Layer 5 of a small transformer language model trained on English Wikipedia (12 layers, counted from 0, width 128).
A neuron adds its activation times its output weights to the MLP's output. To switch it off is to set its activation to zero at one token and run the rest of the model.
A neuron's activation on a vector x is GELU(gate . x) times (in . x), where the dot is the dot product.

Input weights of the MLP neurons that the questions are about. A number n stands for (n - 500) times 0.0014.
n54 gate: 507 373 736 496 544 489 721 658 321 500 734 585 357 641 361 453 395 719 455 244 392 493 662 556 493 357 474 552 423 610 500 419 466 439 367 493 611 545 430 407 598 743 274 381 493 482 415 277 448 470 474 410 549 192 460 529 376 530 580 392 653 519 633 566 654 327 500 508 548 733 675 394 648 659 530 339 302 573 442 436 354 493 255 607 592 420 373 585 353 452 338 586 293 526 331 555 470 522 628 621 656 739 666 655 492 416 541 496 614 526 436 486 609 441 667 576 301 611 602 311 334 445 533 398 453 518 692 339
n146 gate: 347 410 314 717 528 744 471 492 443 693 303 500 467 504 632 599 674 537 525 565 770 329 707 631 536 637 696 464 512 464 362 202 582 604 613 557 425 566 448 248 412 512 508 559 331 758 605 304 622 541 577 447 293 345 360 453 607 528 548 537 436 632 747 189 603 424 598 644 480 370 516 508 529 525 488 693 351 656 353 438 352 536 516 523 476 542 752 520 231 336 484 381 722 537 432 532 777 533 456 556 460 484 508 629 550 444 368 525 520 285 496 488 475 480 703 326 186 451 83 325 524 508 728 384 552 560 293 525
n287 gate: 327 425 595 236 323 442 428 392 454 348 491 372 623 612 636 561 443 346 564 550 345 512 411 668 529 434 500 819 665 376 383 512 316 603 338 720 435 294 636 571 251 483 496 532 537 554 616 621 754 462 608 605 381 443 418 710 697 571 594 492 679 681 525 721 521 566 229 500 409 529 241 340 440 390 529 582 636 426 411 508 320 380 417 840 397 491 298 434 463 541 193 332 598 299 364 529 275 500 480 282 414 565 597 406 483 504 475 576 694 610 634 646 559 812 602 500 446 492 299 575 479 409 406 623 189 776 610 732
n492 gate: 504 600 332 627 276 507 522 645 493 634 549 464 485 478 467 565 203 533 418 610 441 403 709 630 201 496 482 423 475 387 673 525 732 402 580 467 390 656 638 765 453 558 547 597 325 722 518 360 548 581 278 349 440 543 330 450 548 339 428 419 568 333 354 522 570 489 247 478 627 537 467 421 358 309 448 598 598 663 557 623 561 529 581 472 416 583 424 544 395 663 471 237 461 445 653 834 522 379 489 522 769 665 459 530 287 457 522 385 493 536 393 410 359 595 572 504 467 515 533 346 511 609 496 569 273 507 285 652
n560 gate: 624 276 399 693 473 215 504 577 606 523 407 411 587 262 604 382 652 593 464 617 602 584 532 599 399 488 445 376 384 566 344 519 500 484 488 321 447 543 454 699 515 500 546 466 550 245 689 559 574 328 690 461 698 595 634 394 496 504 385 480 630 484 298 270 741 477 539 793 434 368 613 331 592 484 492 357 357 550 405 429 657 663 636 605 554 632 508 488 566 723 562 665 473 179 380 531 441 660 584 273 569 443 765 647 563 266 536 370 581 381 421 679 385 157 633 460 523 814 565 398 554 488 485 496 373 450 660 524
n600 gate: 524 361 331 696 392 496 529 567 255 656 768 408 566 338 308 385 654 634 624 455 427 353 554 635 629 600 590 339 732 339 646 689 488 400 589 403 665 606 588 431 580 315 512 421 395 564 456 484 285 281 649 459 549 472 763 316 561 244 771 553 413 315 460 619 504 556 354 599 444 714 606 488 517 496 614 572 400 380 555 686 428 589 298 364 524 567 441 496 508 612 560 349 449 215 315 669 411 484 560 216 369 710 463 508 549 472 590 635 528 556 606 373 545 342 544 356 669 197 496 435 452 267 783 325 556 596 611 250
n611 gate: 624 381 639 522 286 238 612 294 422 442 747 621 301 666 485 583 590 360 695 360 496 413 354 384 581 599 504 639 657 544 626 438 496 496 338 570 407 310 624 500 504 500 663 651 372 482 251 463 637 419 511 459 564 457 718 468 839 267 565 571 460 608 595 388 493 540 459 545 270 349 470 605 349 233 467 402 489 515 514 661 380 625 500 734 551 311 428 570 606 696 438 470 489 426 515 734 740 670 591 387 489 421 623 639 440 373 481 641 500 511 526 288 455 662 572 421 613 361 453 515 496 398 453 420 475 427 615 582
n634 gate: 521 631 601 483 637 462 645 705 326 350 487 437 569 567 433 327 488 660 543 551 750 401 393 832 655 604 585 554 404 571 390 379 542 483 387 378 582 568 375 454 517 141 612 631 266 178 162 576 411 926 437 614 491 648 429 325 339 487 413 470 661 253 601 380 491 717 323 423 233 458 399 305 530 612 521 508 575 450 475 440 405 513 307 480 651 716 348 659 512 375 521 313 405 699 508 467 496 416 740 542 446 484 346 470 783 546 466 483 692 616 267 410 423 277 463 762 279 617 695 508 325 550 483 554 624 387 558 513
n54 in: 489 386 391 403 664 523 412 394 344 537 741 511 500 379 261 507 640 282 811 519 667 382 535 302 395 421 625 316 548 272 489 646 390 500 485 549 529 508 571 708 363 597 722 551 489 444 695 670 451 587 552 454 554 448 273 358 447 587 237 572 341 672 391 404 477 545 610 722 605 568 315 333 423 458 443 522 537 388 460 542 496 489 734 301 339 663 508 612 649 537 560 405 577 447 575 683 447 345 559 411 666 559 703 693 488 456 405 721 325 515 519 537 550 538 223 431 455 357 314 553 444 702 556 604 333 627 637 469
n146 in: 293 380 396 542 523 262 534 510 371 458 652 325 863 476 608 304 634 737 699 505 677 682 616 543 680 363 548 689 561 505 428 491 424 607 628 462 776 404 425 71 500 354 374 393 146 462 396 805 429 500 486 639 287 212 486 348 519 638 551 601 561 712 500 701 346 345 452 785 387 377 533 153 928 529 562 425 199 603 495 471 360 263 467 756 571 456 908 424 321 275 462 615 644 533 354 443 572 343 266 481 705 690 481 379 563 692 659 630 340 383 505 365 548 410 630 316 443 595 228 648 618 472 566 364 570 599 574 717
n287 in: 618 380 702 242 564 454 512 540 346 288 785 428 461 649 576 613 302 370 398 331 388 511 422 535 591 751 500 641 659 329 254 359 438 669 374 641 441 415 561 604 255 477 681 534 588 568 515 454 761 304 519 542 125 537 530 567 330 738 417 349 496 457 527 492 589 523 542 613 610 634 458 511 582 703 658 655 500 217 556 480 496 531 469 541 508 331 611 359 367 496 294 461 395 527 504 466 515 504 459 481 215 609 453 680 769 564 341 457 587 395 670 463 333 603 463 438 257 431 663 523 492 504 523 568 519 481 395 636
n492 in: 344 274 621 464 562 428 768 276 668 664 398 442 610 248 460 654 421 540 500 469 586 632 427 291 741 665 437 648 296 402 518 567 672 514 688 652 591 323 376 428 434 562 443 500 469 826 562 220 550 455 638 324 289 680 571 339 196 473 420 201 359 568 469 482 477 193 883 486 447 545 365 257 528 399 360 491 242 695 421 322 602 464 603 405 518 731 393 634 469 358 710 554 649 247 674 424 554 392 633 735 769 469 249 789 198 359 591 713 496 500 355 447 728 536 671 486 567 325 482 396 589 496 730 482 522 607 544 450
n560 in: 444 659 591 660 625 557 748 477 443 323 292 370 518 693 362 530 577 369 504 461 223 423 491 677 770 574 38 539 535 552 465 774 548 428 413 548 352 292 379 434 380 439 474 684 478 530 261 570 487 364 417 161 545 278 651 576 297 566 681 716 449 580 260 259 642 578 263 402 413 583 447 474 366 442 469 448 600 798 568 380 599 483 408 365 522 734 636 596 327 530 387 580 705 658 595 457 408 837 349 535 324 581 331 621 304 440 491 624 591 775 707 701 726 483 474 562 739 613 392 610 474 583 375 431 384 396 671 699
n600 in: 599 649 626 539 577 404 509 735 570 474 527 470 407 391 414 521 479 321 589 382 351 128 385 615 374 426 127 600 672 478 448 578 496 460 583 165 513 452 397 496 329 530 684 534 487 591 400 237 487 255 244 434 820 628 603 517 438 583 376 386 688 712 591 547 518 465 561 407 595 400 566 543 620 233 579 306 608 328 436 558 474 431 334 324 574 661 662 526 405 470 374 302 334 474 716 552 579 819 564 470 594 675 230 536 544 273 738 681 435 153 852 589 575 670 688 518 379 613 547 679 768 656 367 324 345 539 517 372
n611 in: 686 703 308 580 522 433 378 584 559 434 555 371 382 590 319 417 679 576 418 782 649 333 359 437 513 536 432 500 350 376 612 313 275 697 464 170 656 753 381 536 627 642 368 679 584 407 664 698 509 531 104 608 587 754 588 526 495 558 407 622 469 550 447 553 269 456 594 468 571 545 868 548 349 386 797 602 615 716 413 404 830 433 214 276 633 679 648 691 549 434 696 505 430 374 624 465 639 401 544 350 342 356 559 226 473 236 495 581 473 504 757 238 459 397 272 559 602 594 337 487 660 584 390 452 711 398 737 640
n634 in: 334 538 617 649 360 571 627 361 496 488 591 521 274 521 455 578 243 370 206 345 357 566 325 644 463 579 433 29 426 467 622 359 450 659 546 663 516 572 686 454 467 504 660 357 388 405 633 462 596 554 442 732 632 627 620 451 732 366 545 420 475 869 667 463 606 463 265 500 533 546 387 348 372 261 697 595 421 615 733 415 586 475 713 508 334 457 591 579 347 347 338 500 557 601 653 488 605 571 788 603 611 422 364 585 436 286 407 166 550 348 466 590 742 362 480 449 537 696 364 341 355 463 290 640 747 587 533 521

Output weights of the MLP neurons that the questions are about. A number n stands for (n - 500) times 0.00058.
n54: 504 458 665 660 209 485 536 569 412 814 511 376 445 442 552 496 384 773 271 233 496 571 437 566 535 658 422 617 572 805 769 597 436 338 443 478 585 401 511 477 457 523 74 255 322 355 277 327 371 435 481 314 527 393 607 430 352 581 643 348 554 658 667 577 508 458 474 496 545 639 653 607 659 608 426 620 467 485 602 382 317 549 329 326 511 427 382 604 364 679 393 583 444 557 400 462 424 504 492 585 573 637 473 412 496 583 323 470 588 549 451 534 649 622 585 519 609 383 575 511 454 388 650 579 733 401 676 542
n146: 309 567 518 842 552 816 551 563 379 621 430 378 603 347 396 427 439 583 574 333 383 500 628 518 595 650 608 568 602 431 621 579 540 512 375 595 595 206 478 334 694 416 378 412 292 559 513 599 496 204 323 137 864 553 435 560 514 716 522 28 360 622 539 642 385 531 435 572 412 469 446 375 192 621 373 495 543 563 487 354 596 380 781 465 610 850 915 322 372 624 699 658 404 411 607 469 460 630 451 495 270 440 301 487 548 403 680 680 648 500 474 509 437 518 626 336 735 584 351 629 180 361 464 513 460 558 661 504
n287: 732 636 346 568 699 537 253 554 633 584 520 433 488 421 448 476 508 658 435 332 689 399 309 178 218 451 500 272 512 568 684 666 545 282 612 444 450 537 541 313 453 488 483 365 656 559 462 304 183 696 598 512 681 674 708 344 412 504 377 480 546 458 484 221 685 630 709 521 615 354 699 388 450 450 504 491 480 650 689 640 524 529 449 343 259 496 405 686 484 772 633 472 577 376 463 719 760 712 697 479 450 440 546 583 520 418 475 447 438 422 480 307 525 119 629 624 517 394 459 692 339 467 425 463 736 446 421 328
n492: 480 691 508 430 546 520 224 464 452 392 587 362 515 617 328 558 433 386 516 431 601 332 287 619 403 619 551 496 588 508 548 578 381 319 508 492 520 676 512 335 459 409 443 642 433 451 270 620 496 420 686 320 659 532 427 623 581 548 587 651 816 262 586 461 556 597 500 435 540 520 612 708 439 641 516 396 384 226 567 428 238 329 359 450 694 326 480 664 607 456 516 366 524 802 424 504 651 584 599 358 302 271 752 347 332 769 706 449 661 448 681 445 328 632 496 540 475 251 516 411 580 689 230 678 636 675 336 484
n560: 386 371 522 276 425 590 392 465 487 538 276 526 649 548 320 525 458 496 538 504 714 525 487 579 334 666 764 544 453 447 513 365 313 242 577 500 413 668 569 539 660 534 801 105 551 500 348 646 727 582 543 665 423 719 458 828 128 604 381 663 295 496 513 384 461 504 563 408 926 627 685 543 723 565 539 545 312 430 445 427 424 453 746 396 541 536 388 282 355 269 258 665 314 401 638 646 389 409 658 399 526 275 627 533 299 658 418 593 457 384 487 436 595 582 437 414 550 424 623 450 667 374 530 496 633 782 409 359
n600: 555 521 281 201 397 352 535 508 454 288 585 395 552 388 765 608 504 710 382 467 717 407 686 500 224 386 596 492 397 585 542 403 581 424 405 703 487 463 533 459 470 594 625 382 488 754 475 731 619 550 557 595 525 525 456 659 362 483 235 320 341 350 528 333 525 496 652 421 320 443 508 562 500 720 487 435 336 637 847 570 581 151 697 716 508 233 84 436 410 516 436 569 654 660 488 430 442 388 447 697 487 632 487 555 219 467 567 451 616 504 541 488 326 529 396 652 700 586 658 552 282 492 334 655 611 652 599 541
n611: 540 618 623 397 627 447 573 469 641 593 237 513 209 686 299 593 565 719 457 518 460 685 334 770 611 548 363 563 264 590 513 393 292 569 395 551 336 794 338 487 700 417 482 704 683 350 580 364 343 416 896 362 627 518 737 597 518 691 387 564 562 398 333 428 487 345 696 238 513 612 421 412 576 429 580 546 585 549 552 408 431 509 513 449 567 463 285 701 552 304 292 396 681 566 623 404 504 509 274 772 562 241 348 597 440 513 898 457 363 434 569 561 298 548 261 605 643 253 634 517 789 544 385 365 395 657 298 361
n634: 504 396 542 487 504 608 269 500 910 436 480 622 424 445 650 572 414 260 663 622 302 508 321 330 546 471 633 373 479 445 232 504 574 419 533 416 471 542 529 471 483 686 243 553 558 263 278 480 426 437 834 401 537 542 528 516 437 739 590 641 382 290 447 744 529 370 411 378 586 234 558 446 584 521 546 596 589 231 467 723 305 616 202 601 417 562 542 524 640 500 895 525 537 570 379 413 517 712 624 551 445 383 466 504 455 327 420 729 375 562 291 587 800 650 338 459 539 266 553 725 467 575 667 669 525 442 504 414

Each question names a token from some text and the token that comes next. It shows the vector x that enters the MLP there. A number n stands for (n - 500) times 0.0072.

Then comes g, the gradient of the next token's log-probability with respect to the MLP's output, scaled to length 1. A neuron's effect is roughly proportional to its activation times (output weights . g). A number n stands for (n - 500) times 0.00076.

" n", then "ight"
x: 655 471 554 509 412 370 451 562 469 694 357 535 457 358 361 659 723 457 444 365 569 585 380 347 320 299 438 296 583 528 780 617 425 352 656 474 519 416 337 585 515 512 566 476 516 307 532 509 458 398 725 673 197 603 528 614 683 459 686 277 412 451 327 862 483 341 602 696 563 587 556 400 401 719 549 510 570 725 506 556 365 320 448 543 526 226 266 641 456 476 425 660 371 560 657 494 629 666 609 531 531 458 403 494 387 571 556 295 532 679 299 473 574 306 627 456 637 464 622 376 455 690 450 460 403 653 396 345
g: 683 637 227 627 381 456 546 564 485 548 460 494 574 467 583 489 265 565 354 504 465 539 365 665 444 369 610 551 576 471 381 302 459 505 423 585 547 515 586 545 515 324 277 539 477 377 503 409 646 615 292 399 377 539 441 539 488 402 420 596 577 546 422 405 517 669 450 414 289 485 565 502 641 603 486 955 538 744 579 600 383 384 590 743 509 414 473 473 324 473 537 561 506 516 555 596 536 523 359 371 751 522 396 661 505 595 477 545 463 568 582 646 421 440 388 349 373 478 412 619 714 715 204 525 514 336 532 474
Which neuron, switched off, raises the next token's probability most? n600

"ch", then "ol"
x: 304 742 547 358 733 223 393 542 529 545 503 631 396 536 449 455 750 379 224 641 528 495 324 535 358 637 348 776 651 376 636 589 487 441 521 472 340 509 516 443 688 364 438 396 513 609 544 435 455 312 889 627 375 671 341 444 391 365 676 474 445 481 469 654 362 372 568 675 450 602 692 599 319 560 338 403 732 350 515 511 228 481 347 534 726 383 233 352 411 479 502 619 458 574 451 464 590 533 512 562 519 639 401 475 414 581 696 404 627 600 748 586 587 590 715 546 366 520 517 162 471 538 432 545 409 517 545 382
g: 472 374 519 306 566 493 473 468 413 553 376 413 549 509 569 440 559 834 675 386 438 372 561 449 588 511 501 280 508 382 284 412 609 476 410 366 476 664 446 593 566 666 548 560 394 334 526 348 577 516 550 527 272 467 555 676 566 709 258 600 516 661 537 491 609 313 739 530 493 464 407 615 582 329 578 580 573 427 284 397 774 627 523 516 601 488 440 536 456 534 354 509 609 471 397 528 611 595 459 289 565 613 524 407 393 345 703 472 476 392 478 453 375 354 423 689 773 381 539 469 619 600 533 380 772 561 371 415
Which neuron, switched off, lowers the next token's probability most? n54

"s", then "p"
x: 374 706 628 417 311 462 459 683 741 435 500 483 604 444 426 663 744 465 376 696 468 343 340 668 491 500 395 579 605 364 435 589 296 309 567 608 420 544 585 351 560 374 655 511 701 395 727 390 517 369 532 639 522 899 524 581 417 522 518 255 658 425 431 619 377 445 468 666 498 521 408 430 369 696 587 472 628 422 513 571 278 403 532 301 483 303 334 405 436 600 378 689 503 731 561 368 665 464 352 466 405 539 690 496 432 402 503 385 568 614 567 353 554 281 607 537 745 443 488 312 448 660 351 833 617 399 256 481
g: 232 498 415 448 306 168 635 556 493 506 500 494 589 552 459 370 573 556 550 482 580 341 529 534 445 475 390 507 601 674 502 380 614 483 464 471 537 642 346 637 435 364 619 661 527 599 685 451 465 556 195 417 402 353 542 430 650 479 453 416 554 338 492 645 341 515 470 518 405 740 287 595 464 280 557 422 604 527 519 560 358 605 718 385 397 552 364 542 610 379 757 618 416 544 386 403 575 670 549 809 551 581 341 473 601 448 581 621 498 511 499 498 485 430 651 495 564 594 593 382 612 299 569 274 389 457 626 676
Which neuron, switched off, raises the next token's probability most? n287

" in", then "v"
x: 537 719 567 585 338 435 252 627 536 607 580 617 379 306 376 870 600 458 387 547 558 474 207 399 367 580 470 633 660 498 700 477 473 271 473 341 482 411 356 628 538 580 364 415 382 423 212 407 317 524 440 708 190 684 490 690 647 428 521 499 499 480 488 593 431 319 583 646 439 506 453 524 450 517 733 501 668 486 471 740 455 323 453 497 419 422 491 471 334 611 286 524 528 736 615 537 564 725 646 549 479 612 445 553 306 576 542 377 593 556 672 219 630 231 484 410 599 505 612 411 661 513 429 664 479 662 380 566
g: 554 540 578 394 582 416 730 661 431 443 468 280 553 368 458 756 571 245 594 511 457 198 484 698 386 381 471 374 471 504 410 461 540 684 444 651 407 557 686 539 461 537 536 238 582 427 461 503 588 521 555 519 340 556 428 402 285 434 297 456 430 368 520 463 324 431 640 608 325 226 339 412 626 354 361 418 411 483 654 469 437 497 468 420 600 426 610 511 614 481 370 556 545 606 564 667 750 406 580 586 651 426 432 627 524 509 582 484 519 451 480 591 766 495 440 662 621 764 401 453 526 581 443 562 590 620 675 506
Which neuron, switched off, lowers the next token's probability most? n492

"ich", then "ar"
x: 360 423 516 366 536 405 467 527 563 570 289 458 513 581 520 592 750 485 544 633 526 611 192 579 452 368 520 784 596 233 446 534 477 573 566 457 351 692 684 210 362 540 381 182 608 397 487 296 263 647 521 586 470 499 326 551 739 474 640 463 542 648 446 662 461 384 639 368 181 660 737 345 506 673 616 322 687 276 472 515 560 361 373 545 534 481 652 329 499 536 406 536 379 714 383 411 400 521 504 690 509 528 760 496 292 561 583 543 440 623 769 622 484 354 274 488 630 501 617 305 659 617 500 450 290 537 664 419
g: 592 545 577 614 512 670 656 567 441 572 456 700 448 397 476 680 678 305 357 505 439 540 528 515 612 471 694 460 524 537 106 480 486 601 462 367 453 330 270 359 444 647 644 564 340 331 320 542 468 409 637 463 505 544 327 395 536 675 608 471 548 656 496 442 405 679 463 726 501 612 648 648 538 527 361 815 520 702 455 509 359 309 491 609 435 426 435 381 601 421 555 548 325 356 644 415 486 461 579 452 579 607 411 443 538 674 411 576 592 306 426 330 392 524 705 460 618 578 460 360 460 531 423 424 537 451 453 335
Which neuron, switched off, lowers the next token's probability most? n287

"m", then "ag"
x: 451 607 610 523 511 298 418 757 586 506 420 335 438 470 565 448 626 638 592 606 648 584 311 379 495 479 228 511 666 641 494 355 493 357 731 572 695 478 526 471 247 372 486 356 775 340 729 495 525 485 459 689 462 514 395 501 810 725 375 411 533 544 301 522 578 270 715 500 204 612 707 397 275 745 486 371 690 467 541 658 586 603 575 433 687 243 537 248 437 435 357 685 382 487 450 448 500 368 450 586 450 361 590 452 461 465 484 331 472 571 578 497 458 513 600 383 433 344 538 290 683 690 416 699 609 395 498 408
g: 631 644 613 467 352 510 486 534 379 348 579 533 329 454 631 571 392 888 632 445 452 388 525 492 479 519 477 362 352 590 666 422 716 452 529 672 445 346 464 530 474 493 555 484 493 493 469 439 569 709 495 431 521 571 482 291 516 665 665 758 601 446 260 722 493 328 686 509 496 408 336 536 490 519 539 512 491 542 481 355 514 514 429 391 249 518 697 598 543 550 615 448 474 419 584 592 479 313 431 609 581 452 466 712 404 281 551 516 391 287 566 538 213 359 544 555 626 760 423 330 523 431 457 578 297 555 549 474
Which neuron, switched off, lowers the next token's probability most? n560

"il", then "ber"
x: 462 507 533 773 521 504 466 750 430 462 408 566 312 343 482 452 841 571 459 531 471 335 282 314 494 695 469 715 731 450 604 464 612 511 590 393 515 454 558 382 539 444 455 418 484 447 570 655 498 473 450 587 475 348 204 549 476 472 393 755 661 600 477 698 507 173 860 526 251 470 580 519 557 564 683 389 694 495 440 588 343 641 498 558 606 412 609 134 385 520 241 565 540 688 569 434 469 749 477 519 337 677 478 348 575 509 424 447 462 502 592 557 412 521 340 515 301 360 610 346 571 667 632 272 555 478 339 473
g: 408 634 451 507 478 685 632 743 520 614 589 584 433 348 403 453 434 388 617 354 546 398 661 627 647 452 347 665 576 610 588 302 551 482 540 543 395 360 451 573 358 545 613 705 474 607 671 431 304 546 567 615 595 383 473 500 516 452 435 463 357 420 510 382 265 467 570 333 309 396 659 395 313 602 534 480 621 557 566 597 404 824 892 442 567 458 636 458 584 337 580 472 305 484 534 517 529 525 417 452 252 497 370 566 409 375 548 612 465 420 409 467 505 506 612 554 373 546 432 490 615 433 476 743 225 447 485 576
Which neuron, switched off, lowers the next token's probability most? n146

"y", then " as"
x: 412 788 579 585 429 617 257 497 455 569 549 537 381 409 429 653 782 350 423 748 480 623 235 448 711 631 521 684 712 494 446 472 469 423 597 430 598 469 729 419 596 414 477 445 473 448 652 484 478 456 754 727 256 545 512 559 583 671 628 482 501 498 231 484 535 276 700 428 483 311 641 262 394 742 449 274 661 510 429 607 401 405 547 498 531 397 465 476 370 483 296 522 463 635 354 423 513 567 401 739 332 424 587 497 412 660 578 537 506 614 450 353 348 306 458 368 629 508 348 295 602 619 385 439 696 628 332 493
g: 416 553 493 454 536 466 415 350 796 618 522 483 478 405 490 562 579 629 492 339 515 418 720 417 628 663 559 566 437 437 560 422 425 619 602 531 358 493 425 295 523 681 364 415 456 654 718 472 556 628 462 444 442 640 363 453 601 375 413 662 494 546 657 483 272 618 513 475 579 413 580 331 374 478 325 320 517 685 471 539 577 357 847 620 542 405 731 468 476 544 603 422 532 451 311 427 438 528 377 343 436 669 523 461 747 569 473 462 557 617 240 464 513 653 366 545 632 392 563 329 302 394 267 683 432 522 508 527
Which neuron, switched off, lowers the next token's probability most? n146

"I", then "D"
x: 532 422 600 362 446 426 519 687 558 592 499 352 475 387 250 727 634 526 449 687 553 548 367 592 612 640 626 786 441 555 465 352 404 464 696 514 505 308 646 483 127 649 455 496 446 361 408 563 608 276 576 656 395 292 318 405 709 683 532 571 483 496 408 420 630 366 779 665 508 473 448 265 338 616 739 203 744 488 665 420 476 538 298 579 871 209 529 346 486 481 328 514 374 597 312 509 313 493 571 384 465 395 742 417 480 477 573 451 456 507 689 431 512 302 472 588 548 623 572 506 735 664 309 549 571 465 577 504
g: 591 485 403 409 522 512 555 343 491 551 231 448 599 572 584 629 378 378 556 603 440 483 635 460 556 443 531 474 609 584 601 424 516 672 544 576 471 339 559 436 481 573 498 523 555 522 792 437 464 494 516 471 428 492 606 384 598 367 542 366 284 367 439 521 500 640 546 527 594 302 510 517 288 583 451 477 530 423 585 540 528 408 417 315 572 370 625 537 661 674 658 492 641 428 289 595 712 455 563 447 654 647 507 418 500 355 535 564 671 96 453 227 872 400 527 569 571 649 445 239 484 479 552 433 335 348 670 485
Which neuron, switched off, raises the next token's probability most? n611

"rom", then " sh"
x: 541 590 464 725 239 338 387 651 440 484 548 622 471 529 337 444 661 344 290 411 655 576 227 330 297 514 499 794 683 414 671 591 588 333 464 346 594 439 491 601 644 589 470 786 477 414 397 389 709 567 587 696 361 529 482 549 727 397 596 666 601 381 297 490 321 192 791 499 560 533 465 662 319 479 571 168 743 517 449 484 571 357 569 560 600 517 279 485 591 552 312 517 333 525 696 602 539 724 559 628 254 519 489 463 313 592 651 416 531 384 421 550 483 356 497 656 501 512 567 285 438 594 499 428 506 379 422 596
g: 442 622 471 450 568 399 332 760 610 551 385 492 443 671 449 521 501 424 414 491 522 395 467 439 544 753 521 385 359 563 423 568 349 323 361 655 507 749 632 439 461 317 325 592 575 550 327 560 468 419 696 425 409 564 514 550 607 510 382 534 516 346 398 601 437 595 443 539 551 406 660 523 725 482 494 299 451 391 560 574 589 526 240 340 546 459 297 612 540 481 182 379 597 262 610 485 687 279 532 720 638 540 451 707 457 630 489 490 532 516 489 501 609 599 484 415 386 458 735 414 511 652 316 529 493 657 605 615
Which neuron, switched off, lowers the next token's probability most? n611

"b", then "ey"
x: 456 861 925 831 438 404 554 567 626 505 420 460 539 280 555 545 583 486 509 662 555 535 382 528 527 514 179 520 519 388 480 566 426 533 668 561 310 407 545 586 532 300 556 476 607 420 559 466 546 435 492 660 665 464 483 463 479 492 721 421 340 668 238 488 529 387 524 712 618 404 524 403 313 807 436 384 729 489 504 664 466 582 587 315 501 444 387 322 245 455 437 637 567 597 630 522 399 480 463 407 466 526 484 432 480 664 446 259 255 412 401 654 711 518 416 445 595 574 554 293 420 557 642 475 390 589 440 168
g: 378 431 631 555 566 307 579 592 446 320 362 534 536 523 511 592 320 247 516 426 645 651 519 525 507 247 623 700 506 545 762 385 492 371 481 556 669 561 726 595 433 580 521 433 457 535 658 566 585 480 378 373 415 609 424 477 489 306 677 415 454 480 582 294 430 575 331 423 445 652 549 441 722 459 430 784 488 570 228 428 624 428 302 599 497 473 607 460 353 523 566 299 416 429 503 701 614 564 431 801 410 507 647 556 424 398 392 475 502 420 496 574 666 607 482 540 441 440 433 276 563 563 384 578 693 492 428 413
Which neuron, switched off, lowers the next token's probability most? n560

" n", then "ew"
x: 602 540 582 510 404 381 585 693 593 523 397 563 497 422 354 582 702 434 327 331 558 530 341 368 411 363 468 363 513 531 739 556 325 370 634 455 594 408 334 499 569 574 514 452 478 295 393 620 499 504 591 705 193 563 497 654 485 453 687 343 461 578 333 855 558 393 603 690 557 645 538 313 395 792 619 530 504 787 525 633 365 211 554 478 625 254 346 490 488 462 416 781 440 612 519 466 605 660 532 583 501 410 370 396 348 605 541 374 592 682 432 246 468 227 634 451 557 452 579 331 545 677 341 458 442 715 486 372
g: 360 511 558 521 536 415 476 372 392 472 574 460 492 238 453 597 586 494 538 417 656 511 438 681 595 468 483 399 594 503 512 426 529 406 349 336 322 403 635 298 485 745 681 817 597 531 615 471 531 395 510 495 328 286 641 587 743 285 534 531 622 657 550 528 240 700 350 711 458 639 640 433 460 476 637 432 426 385 303 485 678 481 400 497 530 508 583 525 505 528 645 402 555 502 322 455 518 634 478 387 420 612 359 299 404 519 501 682 687 408 383 603 644 317 588 464 321 591 499 632 541 470 435 555 512 678 363 438
Which neuron, switched off, lowers the next token's probability most? n54

"et", then "a"
x: 495 384 402 845 346 501 723 409 724 642 628 188 517 438 438 768 580 573 377 620 681 631 481 552 573 552 266 691 635 339 629 457 358 443 513 669 475 527 541 654 455 492 440 496 293 472 661 492 516 420 527 619 302 658 671 483 688 466 652 410 499 607 370 547 410 272 738 560 414 653 631 486 259 614 729 501 610 348 570 495 550 565 541 616 540 331 233 353 425 312 274 635 370 538 338 420 476 428 565 515 308 641 474 309 341 635 512 477 321 468 389 428 640 305 649 487 504 465 710 285 473 349 452 726 453 598 346 467
g: 510 604 590 538 529 800 521 283 358 377 523 570 514 728 357 540 509 221 526 495 269 338 852 402 351 515 309 408 483 446 471 549 457 503 637 327 504 327 544 580 505 601 332 494 530 550 532 542 420 457 532 442 507 478 562 447 548 515 595 695 372 468 565 517 534 301 360 535 659 551 465 638 379 460 422 370 613 441 465 481 474 377 594 595 621 534 596 427 549 316 452 644 276 641 669 674 413 607 741 729 713 442 619 480 442 523 625 507 755 454 487 493 434 409 421 483 679 475 407 336 454 424 532 335 499 603 473 319
Which neuron, switched off, raises the next token's probability most? n287

"es", then "c"
x: 320 545 464 754 551 423 399 674 478 596 266 472 681 390 329 406 717 491 291 548 481 344 357 611 552 667 471 388 593 420 712 419 434 401 438 511 184 481 450 500 388 271 365 645 577 427 545 504 433 447 266 704 429 580 227 591 455 425 426 431 562 556 467 779 328 439 438 691 717 541 485 485 616 665 589 529 646 429 453 544 515 597 656 521 673 346 232 377 494 244 427 594 638 680 377 618 490 883 575 630 496 500 599 535 495 569 650 483 553 462 311 420 596 453 493 500 475 703 588 263 436 651 351 603 528 542 242 610
g: 589 459 474 744 416 409 287 640 602 648 584 397 537 415 603 709 419 462 457 534 595 694 473 594 534 536 482 571 529 559 396 424 353 473 566 562 451 422 444 498 426 288 336 381 552 562 670 360 508 673 484 481 510 477 700 421 332 390 395 551 549 123 351 537 683 614 702 332 528 486 419 514 421 590 574 430 473 610 432 455 605 529 477 381 567 351 567 444 501 491 517 321 497 541 398 529 333 824 556 790 557 305 534 381 417 571 665 418 394 445 524 537 752 559 312 659 367 388 582 448 505 399 578 703 365 486 420 652
Which neuron, switched off, raises the next token's probability most? n492

" L", then "ong"
x: 627 444 630 583 418 627 407 664 536 567 392 535 447 373 482 635 707 595 264 479 432 527 299 470 424 342 398 678 604 590 737 531 518 378 553 313 509 324 662 281 509 697 448 634 599 349 376 309 641 446 737 568 407 575 338 561 435 467 638 405 556 531 101 554 441 393 503 750 470 562 701 449 453 617 532 387 370 406 568 389 367 482 415 500 571 171 470 244 432 671 636 577 474 452 636 417 519 467 461 633 244 458 580 547 340 484 728 666 390 843 614 523 657 529 524 431 563 625 518 425 384 741 469 651 377 555 542 398
g: 560 509 476 617 446 538 662 609 425 647 289 175 473 703 751 340 680 278 347 311 473 406 252 596 522 532 457 845 638 442 456 363 537 551 209 346 369 638 511 450 511 468 599 548 525 396 493 545 488 391 358 425 437 525 533 396 616 484 543 546 422 601 626 437 543 482 444 447 578 473 445 449 453 556 348 446 345 437 421 612 409 709 631 654 469 433 569 552 600 723 431 354 410 701 598 481 337 549 351 480 559 643 364 444 494 641 576 462 555 692 375 478 425 614 396 548 515 456 627 434 609 509 665 545 456 743 442 466
Which neuron, switched off, raises the next token's probability most? n54